Layer 8 of a small transformer language model trained on English Wikipedia (12 layers, counted from 0, width 128). Numbers have three digits each and are written without spaces.
Take only the direct path to the model's output, skipping the later layers: a vector added to the residual stream pushes a token's score in proportion to its dot product with that token's output vector.

Output vectors of the tokens that the questions are about. A number n stands for (n - 500) times 0.0045.
"ollow": 545502484526588528669484476502683515596482559394591529510586804506522657650436427583573548595600344324602191439460663836385534448225458376577633490552520432534500498650586439529501360563568431655375668473426740591168526474396495512531596521406497559464354206500387537372501470618404372436560419457391639388471400515544344620418562351430394576621548435480485568473474647605481271489419
"lect": 509539424445620644496384421442418530390509567461407573729525767663772506655425408480534570588464431545553523535399592679399609420633319581596593665459428374656400387447675294446694539588457524604280520590587418672325432340674581546497534561485504421573389417403491705620493329503258449360376550543569487306347472565524545421338324422403443475512788721329533514363466486404527541537311
"ễ": 532578271275597689686883546489626136375344441377557327567458973508348492770236416463269267547559573153651573387300798691322750571432414296607591438442542479694546446611340477731354464626283454718376423694406518401638549467341783662423573562474538624491456550660415588439566296524320524499493459562595638325516609423562561408435383430389262522679648564327689633371588508596382399532372
"ton": 507401493432441531792530566559641468398500499688728558358720646675457586757393495553581426591341424412504556537346635495384582186447472469541556293534545487451623491456606357544533582723459658517108418640537705530422364557298590630479605488470568336579497333425597885341425397659396501358532400413368445361588414472506456492509164492438645674532499573393470586471374398415594453442579
"eptember": 640599423360387398517649648590698242324405434629630339376382632429493604673380338483452357591555325200714669221226484733482587519314284464637532426241491489684272654606457536580480451689277592443247583663533631443428490447461479536419505518461781560559540389587341748550483317562423701605752518404625662456687469536611494497516273478366334676563842429483432601474454553546676440423323
"ur": 602496549581710481440461741543510511451533518586466518561590605635576530576375465499565459564540522459528366536386477518545499465543519452730496571514434431493520318597456652619431494517478221560588553513462486403483532562453445400476681448543522516602244471456429432504541560402475493433578578464473219433619373426494340604542326704438450344627545533638514467466480448479356523467361
"g": 593599341315477525407448620419407560374584753472616610343619613563446420453607521392613494465405629497503468505305411419598611360562521463573404502591563367358588412568545420411635556441327479522412620511425411513316569574394594523574675468621318672557527479416446617549312528657600547407668502426322615444448538630487588287444531504481592499399610528295419651382678551391515573517468
"ased": 735533443647552744354665615720693318610512535523412603629473746497512524516505399482595400562567508409586434529344666566554646539395483491508500698315451262401536526642221247491454615732459643494308654472553538321343399699492661504496792505442418505687340341601464514326427585451458475339434418232752505550542575367539642401255250342431334601561618324258545611245592564620523391581317
"ity": 444383382562502375604566521397499401553524541448498381570476705287259369717582502779444471441526351562560472466431570656430559556448409561602420598558401415513364644330632599578399471476377618482515807423587478259511590574513505509547527382685582490347368495318526641569410585412438616396455692542433659361473767483517386707420475704391394701668614374422543642396176332403436646559409
" she": 478538573511493534453609526506661452529484573552728458532416532427356473646582533482467428414517444394787493459572532590551329413385491420444512452498588536499483416309454401549477585656558464601389592557531416482518512475472410592434427541389453539497427602621348551503557420485366592500677499464621560470543510501530404563289559501313524554453716296383577575566466465619509442601253
"ing": 484536607539320483593427551550475592547593683414499423552642807413616496563397535480505507603455526506501361451270411389675474518640389528490501289516578494621395469415650456668438442408381433616540425486399306459570451580618388464497661559436490416476517333575483548453640351438396603721518437531679596482483539308489499487538559449499556446424474461517478690491409501476462504460499
"ie": 554494536488611474634455629637425486404560578448633407541492781521479404596687480564558409367624491375486493636282540579606630496458491289328571465569343482416418472231632438580541442522303450496566430588533781379528386414643584498462418564501585627491553416479448673478549498439552294588527410405545593516484464419498425489525365484462443555539474505549499634369445578732484273373484
"ne": 427494595455491600650568642588626156360519633528623512571593638700385407548542456640341346343588292451417396623436609676630605425546463541648522437381513421425342523606553479498293575467330541759484287603495847429418427576540489571492567422382345482502505423472419681508436483630530419618451490417357647350585421563500465423566427360491613679395691414318430561464455525510543430616375
"im": 454511488462511266450546622477482487417608466495454494461428690463466476642504491478500575470438593593512448608568568558591525606523571521466492291523490449388384580567334623543422356484312577308521709543482500489468522498654596459458573442419522373441398349630429775535386470696414435530533537488583335520501301534511543630627455527372424455433542607604489504437488647568662359488432
"here": 341534484365449588545655553577742376621563637519406396693511681442644366654401443510417534429447582338551326561437613473316504585403490491802518421384490662526471332355413445558513616544627673781395512509633550333489612405518623545428602727621522466432616522383309859283513490598398372445397529418522401436564668318562436489494382454289346385659429563284350707353476634463470639522323
"ife": 478422387211368684493519516540775478526478465604603445696418778400462507706510350626600370316649621400493622438491462640517463561440499511644524324653462570493462385374516286598470501408481680513316639520491552324366754284470635536461514576279410385409640477371562530597544340563384435534662424408729557400423469394528501596426174617404678561557613421576425513426522494535553555420661
"ce": 385339472333515547397496689689452491509505671484484446568540693472520438515546484560344478357703295405358725503679478570602547445372432452630759408266546483457480347529461570320534584380262702798509358720563417401312598457542516583493495688334692464526566444560635432619238408470344611373594528443536431450444604535530469535545555471382428523567667588274378732568597537492362442540384
"ated": 511624471519413575391610450405585337597537347415459405504360804526388522534465466347501471635492568639561393490462705678446721548494366525479713521303424507452509689528622421391344509742363586655301709679470622447329566430488472481483574521611552504399407510620630454611650420493268389320458405402628569595541477359515409472247501574449540595544659565328499470333530427545579289583483
"ix": 549595522453559616569541606406448453296543517489528600530459771478474450664372525546433527537699463458542523571332467634483542345671301257603582396222406453661249585483413437542562383589468461569512434582506690618333432408469488432501436488582475441436444368659465646479542565440644303311454488414594490491556480639539667522451502491390484581558668462659520572466379455663329548452499
"ant": 412389604620378473533606643475478442501571339502520455465501772507304561593469491617621477439487487474636285357408628382471396603373389382554435440463346448715346335581484520548259523504639627523326459645380511266392575585540400459518670552649492530519480544580545525523638431440469490635507387521370609438686309477510542527544460388474493607599677604549442571388460610443542541641511
"hen": 423574347478575512553407381558719334616509401544470393564512773443423335598566476265443455572477403276543398574427575478182275373433407552824505560537593665576345371532431349583530603708444445629397596637601508296476543485803596458579498593467556614521565444397380736352363378698415628493459528478515474610605507444537446461521344649405454543522626516357296751397509593526535502606391
"en": 570426607321648436611633544490496507377599496519452432379611640540500229526529456369578526538546491445571479470323710500476405368575547598521429638552588604452450615523406516441557478552296496629526394416418383535542454494499629415531451543602603613541499486482491508552608504511421428456561469381569562679470374554479489378476500404551231445434501599652557484417361494467575602542371
"io": 679504381634521509451650526591531515471499415437579391399471719355468348486655434474585418392503325555506613515435499664610516395502597372409438537404470524594307426225437428443481567623289409463393647641644495444345570560378641496491634492374507427675645477673364741412574550507500287446714533489523679540547460381519538616593536706557304586488514348565444637310504574512433432431389
"orn": 400552388556600552637567425409599575439556633645545444479574653725396445433458397474548407354673294498660420366497537503563527395297533418639633539497355498442531568488407348533332599666399664676391751479424682541452497524581518469583647641313649470563475412529463717351535406389474579510490415561710365500566629462522346621585275398540411401636456358454615462296394422529444471361428
"ard": 398512430451459384488539558607405435486592425437506644628552733487442520543500462461464414642671375205632427455410757583636606546484407526540452511602434739585357477396567354377418310634666654646469483476649526480469691466480528463422614505368574516601284462488570583279560444610538441615561520606473439362469558382499535394494301413651672469514447422482431610297569413426553359381605
"ember": 695540350411703459580591568381590424345435714624542297556446679356566363500460431535442287633581384490673478586391603657544544529160084365339457468443507310763561586563643276603649582610346400687535432566571607321357436475730768481609454564488796305466563365424315519360560389628401465665643211336607387532467385611548614456340308487357653616467789615535500722416590493736496445410247
"uring": 517659564545829406401495585666612294424543658462539514497423851426493620503472434501354288718521628145498232339471505603386611452528466378639595376306621238708320278580399554683528487588444331650589659570369678417628524541514371572579751536358444419679377333521375622445634397684356447517511397326752487448591578291550553550421323628233452543686478492615558402416642616442322657527224
"it": 550479560417491434612442606461419534501570482453498637569618544324547465561577487570489523447658498537459408597310462543485487530454333552530393586616339458498328569513603544660410540446428734446603759506395459367510476608554438437420704463514423415466477609299551486637452485616445375387443519371477539398493544533499486720617548462552464522671451457561442514334436441552517479424377
"ment": 773345546641402461233612707504454568398491483492449486548723885565534462481426462678611558459598209604700435518200428582389586479561282706642405413445606673299446355602365581631391594495341258478241397511615656409319478657524367744485612584322392635330496254478401667448544384540387557441785291536834504575624392432515671594450357445289644646550693557340409628283580539379622346468415
"n": 414462573495673603639408713336469427345572579452545394567655495524360390425511522434198489470556378502572560629477436455587647519487558599616479321502539285446379522701543583436519343597454422595580493397529614538376397612586568553502438517352400445462478639452266655597497445660452382692568363519447483361592376622492471491656529507550560531437473499434378572523378658344417689682444

Each question shows what one neuron of this layer's MLP adds at an activation of 1. A number n stands for (n - 500) times 0.0013.

n180: 309503441513657500457575368482666329525590500579522451455798504609558581489510491266369320378764453483490483406586413756554411288493402574331324343625556436264489343368513407421431486423539475532609642327606141444581313606365564481406539519557530577646687535517401466348525619436310555344673418473558633616726489555559523507414741474485565412453517621464373482625594558729614579475613
Pushed up most: " she"

n130: 483375595578286473444542264478307411579662423398532522602411743510653622576510642486578496543318401432573471544456680412462481648416524503573590436488727377317580606415426370453557391448444423430543329403506360387500580310483577500504557614469619683555345620433614382605599645680335406514558587599217418220500590425521430683463480465321609494417819661546628309450684573525680539351477
Pushed up most: "lect"

n159: 604583456444636383455678524362456549353459442477401449627420555535488347480537479477684362589529293488469408604593528500636574415523436498537675529540353361415482589574509383419458452472628622427534518463450662411430453483492476479436548549550502488347503570694485592480561510502479612497492612505613583461608607487491457517432394569340612491594437432500567437536480429495401497482493
Pushed up most: "orn"

n80: 535641444441622428455531361434582640440448388420549506315577652407457460557286351460603570413417532337529528490524440377582553552485533533569512497583329696488391515524531410371547515625391664489433475533683508316553590530479487433564251505575606506582497548523316544594321525486727567476312316376575699344530375572615465441726396395506592531639611591466506440419574530636506662404526
Which two tokens does it push up most, strongest first? "eptember", "hen"

n433: 389552682527472563490441678637500514468438404343406419471597495464418484569436379475361483479386479353546475430658604498480481474611604549407537616420478547549308495519473420438443574419380547409606372373617489490606718549549373433458611407568488509528378634500444448643497557556434543461469531544573426505486602477421484507529420522500510617519552510518502495437522685490523683463491
Pushed up most: "uring"

n361: 500373571588457341533380465537457536547551467565416556495512500500513495467581400520489339649540366538476576627576647438448683586400295585602415487620376383536556656456503425573514469419517237475521392710357500372446393423528374625429505471434495421513508572626359454524435483457454578442486664444489581425639517408712415693527524635503444490489586584386489539389610694571356680522497
Which of these tokens does it push down most? "en"

n426: 637538325583292471471592455555697500276476482572513459487470440505492437482367585505567551417640512487468505416564520516528543533579451482448615391426586515659447453613588549339523457453426466577419484560566420554438491409526447561400576493249438582436681474660573482377406497437332518563565663683573614505531603595437503403418545586549484577508464471589474256420422581449505460476579
Which of these tokens does it push down most? "it"

n280: 505439537481461473674505392503498495658541485365446558647455461498502423545532582430586531524654529569431483488441357500566475612475242612477375451536522543657616445579462608549498383540480492587541459593559405515581550550578569598567575634651450517467497520405440588458443433522394371503450549538527379389589463531383436384424558378640487521563339675422433558397569523461375335354424
Pushed up most: "here"

n139: 463544567542489477467587534532343684429450483558553498502552572371455306500454642554495529391466361514460395538523560510553560413445460549403443612494413647401605493412498458424417589556483400474480323566515383554576576559533545495558476343424457509460425502452625571525420469516344628512468555462659554468488544468545593428546461632434630550459456622427620597489640513449353629424480
Pushed up most: "ment"

n421: 481431573446553503309509320725535459400569289658510411509509436349590719629475512296494520469556402414571540284358524642573674534526551455600355269474539627298399558589406527528365641399481497585574434500450515325650361313562493629383509557494718396500605555353513547450384490528563531377584751679485467472630547430794363576503379435597740455584368445627693497373493556454490451413439
Pushed up most: "eptember"

n110: 406487563523474305549557453343495660548478505577689658587447452473565531705458425558437440513418469394423531385323538621607527583570481760519374461495355616650478433619404556642434451518254647421425514304519488460640488621465449438385505493624574475573626428542562542602514527603414367459576516497497482528675475483477380447550435626439412542433406446503377557438519502489419552422525
Pushed up most: "eptember"

n167: 630443413374734415389670426417557488506388509553506368497457343603524506399348374611662606612535488603558451613488454531453473521707313454579374559590631447582509479578534540637536463265466701405562453479381492518383399531466263468539564530531590378365619631351555402434349500615598521402490637556424763471455459443610480818530438511494509537344313410563402485544494567623369565537408
Pushed up most: "it"

n502: 623570430465690421338385490514505500495546375495462490417596503534480563492482615420658522518459475471470651524492538492514354551692510474553337313542592482492543450518334542536440530548479419478528435603452557531593541460417401506506531604439535523722535529528372531588421695829516392495464503480508545559641354528614413404624510444516454363589531449371603473297549498356434366458480
Which of these tokens does it push down most? "ity"

n494: 583458429644447574433538587605542443490636606388483423427517523533572562483638549535467546341381648342514530365523591468472524393517533383421454602468421486438556536476608531523458473468570379397500611431368539476607693502577523396617367447613463498511480417500356474397313444523505607558380563612495498500566400627557594446404588491569432411617470394488548589523596421429460478510536
Pushed up most: "g"

n456: 526485440366433453423488569472477513671508447452374578531695572602548341630433484522510581213533528635435510457539480630550692538417516353600452357437539409542639600464616463423454667497628476558579473497438433417434430524399598508387560582468621505582492537598442413546500503556303490434439485447505488497552497522443691464492520616292562331622387367503345542541532476421539559630480
Which three tokens does it push up most, strongest first? "ce", "here", "ife"

n216: 465614525484576675396472548360555506528736472406375305536398468522390473618541507225574654382404481437623603574314574637563512584585569542550331324460508556478438597417435608484538523447517435382497532430703497572454451472534268397500510649382532479613497436554604470514417486481491476567666652500519442535500552532430351415533557538535534598500492435546536688269612569374491551419426
Pushed up most: "io"

n474: 537562529480543538413447567412531583515504496425491483574474489429461510464426610443606410437508442623428480631483450563494586563457450603451547457384468559460619630485478522512496433534630549473443361622481633431496551494517576489388421474561399548538623536549544412473539556555452439492491564559427508608502348618325280440486553453522519508413451632531500502613565475507399470443371
Pushed up most: "ated"

n408: 549624443467480498491341578512586566428557374446469498443488446588565385670520578536382429422598414523403537634525469531538551518516461548586571565662433455512512539521457559391448453544542584534377428465540485511392508486451480600443420547423533496596722613358530608500519420429450608495437556460562535404489360572353349666477551443498509502489486554411325574444573479664391437468539
Pushed up most: "ce"

n277: 690377586484491529598439484475424553640581539364320458476526541495495451600618705490500478596516509416435555489531514562544626488419582585471558375491427540551573551349566420505593510401583365436535572430555487653601438510642544446379423468580542557566547415500541483635455502446578425624578509502493427392376401485468360440495509386392554415425318625495350585446470502565442606522347
Which two tokens does it push up most, strongest first? "ie", "ing"

n422: 475571482511454478450584458578589471658536464401516551452431508658563604536486469379475619508373477438500494431578509433470426535550494496429508431514441557486476453545526472465521566586418464556593418447606409441451726456500523533563505463607479447489542463500494362353597591534441517540316562481483565519514469605552426510543443480514480436572483610482484522566484411437418442524485
Which three tokens does it push up most, strongest first? "here", "hen", "ated"

n356: 420693476497609436422450405492374601711522425402568554314424458540598418591638490503453399469538625286515406531432497497430529718508563431524379625469500554409605588458395543537539533571557508524425610447607466349386373652387636636474468481567671467606467441601470331602368549418583518505394552533446581487545517469593457721571503377422544505569521386483407444341429500448559408546490
Which two tokens does it push up most, strongest first? "ased", "ity"

n305: 635585527470372515387645569500483613550558367525310459522502356569426476483471521374600411476591355684593462503551580566414522435540505530401476293555279593512342421498640570447551543491482548566536462505550368586549723500367431518572534524600500613582480569500522447427500437462389423513477456488538422687498510603449489502444454543521538530493304528544483368502638379454503576535514
Pushed up most: "ated"

n250: 459548527356572544557491419559437476458420500503585514536507674574557488520483539480590334652495545532505477531614519346467557648612561525451398440430682578493480493549421544360493415418741462437452454470460409590418699515552445529476513634374526355337490542589426483375497525517561701530420567396360495464544533449260647590553419452549470582472512550559485445495412518464539342433488
Pushed up most: "ard"

n483: 594455343559539443540352585530399426451631601553165561553419383435392363500413562657506582506421516556459394530621535556451345486312426380517530533536645528554572667545554632531469579684690488552544500491409539520423554394569555470488534464394418570535366457592431547542506465434580397512602506489522362431503384696524436674707340376541526328561483607598394399360427589577682332583519
Pushed up most: "im"

n60: 478369522529544570503461554412459533483617480563563399475450677740514349373377337573445520527462513508621433497362297549414658443528325522486570623510506624472517550539563574423514554351407574551503370421314460586372310511557449429659400413511479503561443508380672604464529534559674596627444497597476505535442497281588371566536627497579623495719702338404606328495517521448547397551503
Pushed up most: "ment"

n318: 351559524498584428444545581487531510438657623372529500571500523567488449517448401575547385320495505509631589519476543377374521425328422582565659535485541505373515357450516545474526419309485480577491555471585552707512622481420546447500415562365463557482358615427510381679401483560532514556553514535357430532495445413656485526493481473413618591537654539525514435431606537498515532377482
Which two tokens does it push up most, strongest first? "ce", "ife"

n37: 537458553540430444425492411684641585502603391279557465449484493350456556572586604603513523507377412491567502620555483410414560401427562689408439393576480541421518560576479494520421385521480381469563398480506604536451495439571543464560490426518569502589544583540539491502440479574521450602453500331480387493531411678657522575489398529383597579426428523568520505442493519484481573466417
Which of these tokens does it push down most? "ễ"

n42: 508553535479450353382553545457471619391405602589263482604612549544532448637385460602530425613479584643526381449489430648559413564481462609421484611612522445522668351627462546428382503370442539462524297448450505651494542448550413483261532534536484552552617445545420428521351304571469508517629601552479402569470645509697529540572408578582447571508471630412601503400578673325386386399350
Which of these tokens does it push down most? "ix"

n58: 602564580586627539484351342510487458395497312437313533349561386458655440497404405402571410585465512713444643360577385708497717322530532441487632487695333402533530506484479306321564583509596493353257554474545468451486391523375389389664560582543634674503523647347368802570352400519425471474462624362613519484413391663626661683583551584575427476654592381439601460497513473419619350615352
Pushed up most: "lect"

n297: 541337664334715621574455475648657656577480442382575512431580456478652518439484430427576464512611448484635543663437433421675557472594395417378457615320529240725474423414482624635736588503403226500345394442450428541650553490607401418459485675361469567412447413575552466462563395432437663286429494608531643543500446413496527374311568550633490420519387419467676458522724450606383320452612
Pushed up most: "ing"

n396: 659448585391491531636504488593420445481478566461557553585571371512428424655512558508524342725542410395475440514353583342472572472515641387502546418627500528413561529581557477491502463486619466485446562418518463545505476476546492543364555489439595461439470377714403439512346520463460498551462540479556452460571455560602608562498500418553653558481331532490589624275394438530455480374484
Which two tokens does it push up most, strongest first? "ton", "ard"

n373: 653497622484519399613607505456475531376583523351552575489440467584492478537456500439561575478597551642309553614558513477475503451418570556523524336568522568514443304467508273428406322444577414446337456385566371455477484466406515363503456435576489511216480410497658527665772563505541500653429530497625396641322553398446620353530552570599385469595621446657419644486483588567638437556545
Which of these tokens does it push down most? "uring"

n34: 384550305416621513503329550469535567608544495528492350524662406557380443533548526528492450495604518433378500635402461406419341624552454413500643592647532453476305460580584696423606580397508536512380405473490510586446728508314572509532542510601464526482553581484584537394567658534744518495523410466537338521380469582487535311415571378531636603523423516486519459516522304352506464503569
Which two tokens does it push up most, strongest first? "g", "ard"

n497: 546425349383485605529520424470459618545586575489478432580533583703416642508399513505619532528543636354510492607513430411522421415652545355362459526519350421529569550552371398277534457455479422653439486407483452589462392341441539634559452531412601357348495611433511526528546459467275510396403467467513425482576555563611621534518490468547565441622590709423635535416652500557456629665520
Pushed up most: "lect"

n238: 642454440521439444362400520488553665473553509493557421577524543617380453557445511463569491415504651573468472529485442484565644504491605567583535399498475379401600482531591398588619450494591591405563449385486597649434393410409490540399553484627487429579627491504421496544468571498453436484429529517444498643531493575478459411551463467593477467472450509509453704411452504361425495525315
Which two tokens does it push up most, strongest first? "g", "n"

n488: 426389541483446371441558563638459592460417460483424444568581593613460455593634385539374514491431549459493414385452544429380438441540486595460478653558440428632516532532535399527507616447512344398605486433494609603502590554545520647572566504451511635406557486455467351423445483518421466481515550536628465439548425660366686555511563457584519606567493488510584371426493406579391521491370
Which two tokens does it push up most, strongest first? "ment", "uring"

n409: 500425453443512570639485605440591544494585484598480668403395574506580506687613438424664471435491537519292533537531415681285656407328538436571515593574510432650419478405392391396261435436494464606549503484352448592347308545448657324442588603510139448560408503478719693400395611410573369626440450355617379717497664470585613387669466426477670396596591636507410423580424544437584458616558
Which of these tokens does it push down most? " she"

n309: 553488534509546473500590622318434458580368623518429470371507573577399524652568542513644495605462569412398559408434491497441585560636463617448550367478475488435530428630467449597412383488625576509464403418430392549562632520377561524606520589510517472397584651447607672500459520462472326565458481436356604493628505433458593488524320511539472641356536399477376508517439543526542412318585
Pushed up most: "ton"

n308: 488456470538484564594374622642558439364473512446512531428614392495493507565707425599432519461427373427511507552460464512513553590558547455490422558428533413500440635436455502421514561561682430424576439538457476385678358526555520392358600530402450579549512403574500525530554478397428486706473537363420518580585289550254434451526470518505536458486539536483593416415524498581555585653577
Pushed up most: "ne"

n63: 636381410546525544453489448507564484409426441555533487548365409451568424589473506454612455606558538581522586621466378639621505706488519479523473509413481480540578549438572540505511288283441562601498392292593414567612521404495473357296449535512411584465610465448465470562466462448447477629546477518489540583435541369374488489507471453495486455545555606563530524531646491543537543439566
Which of these tokens does it push down most? "ton"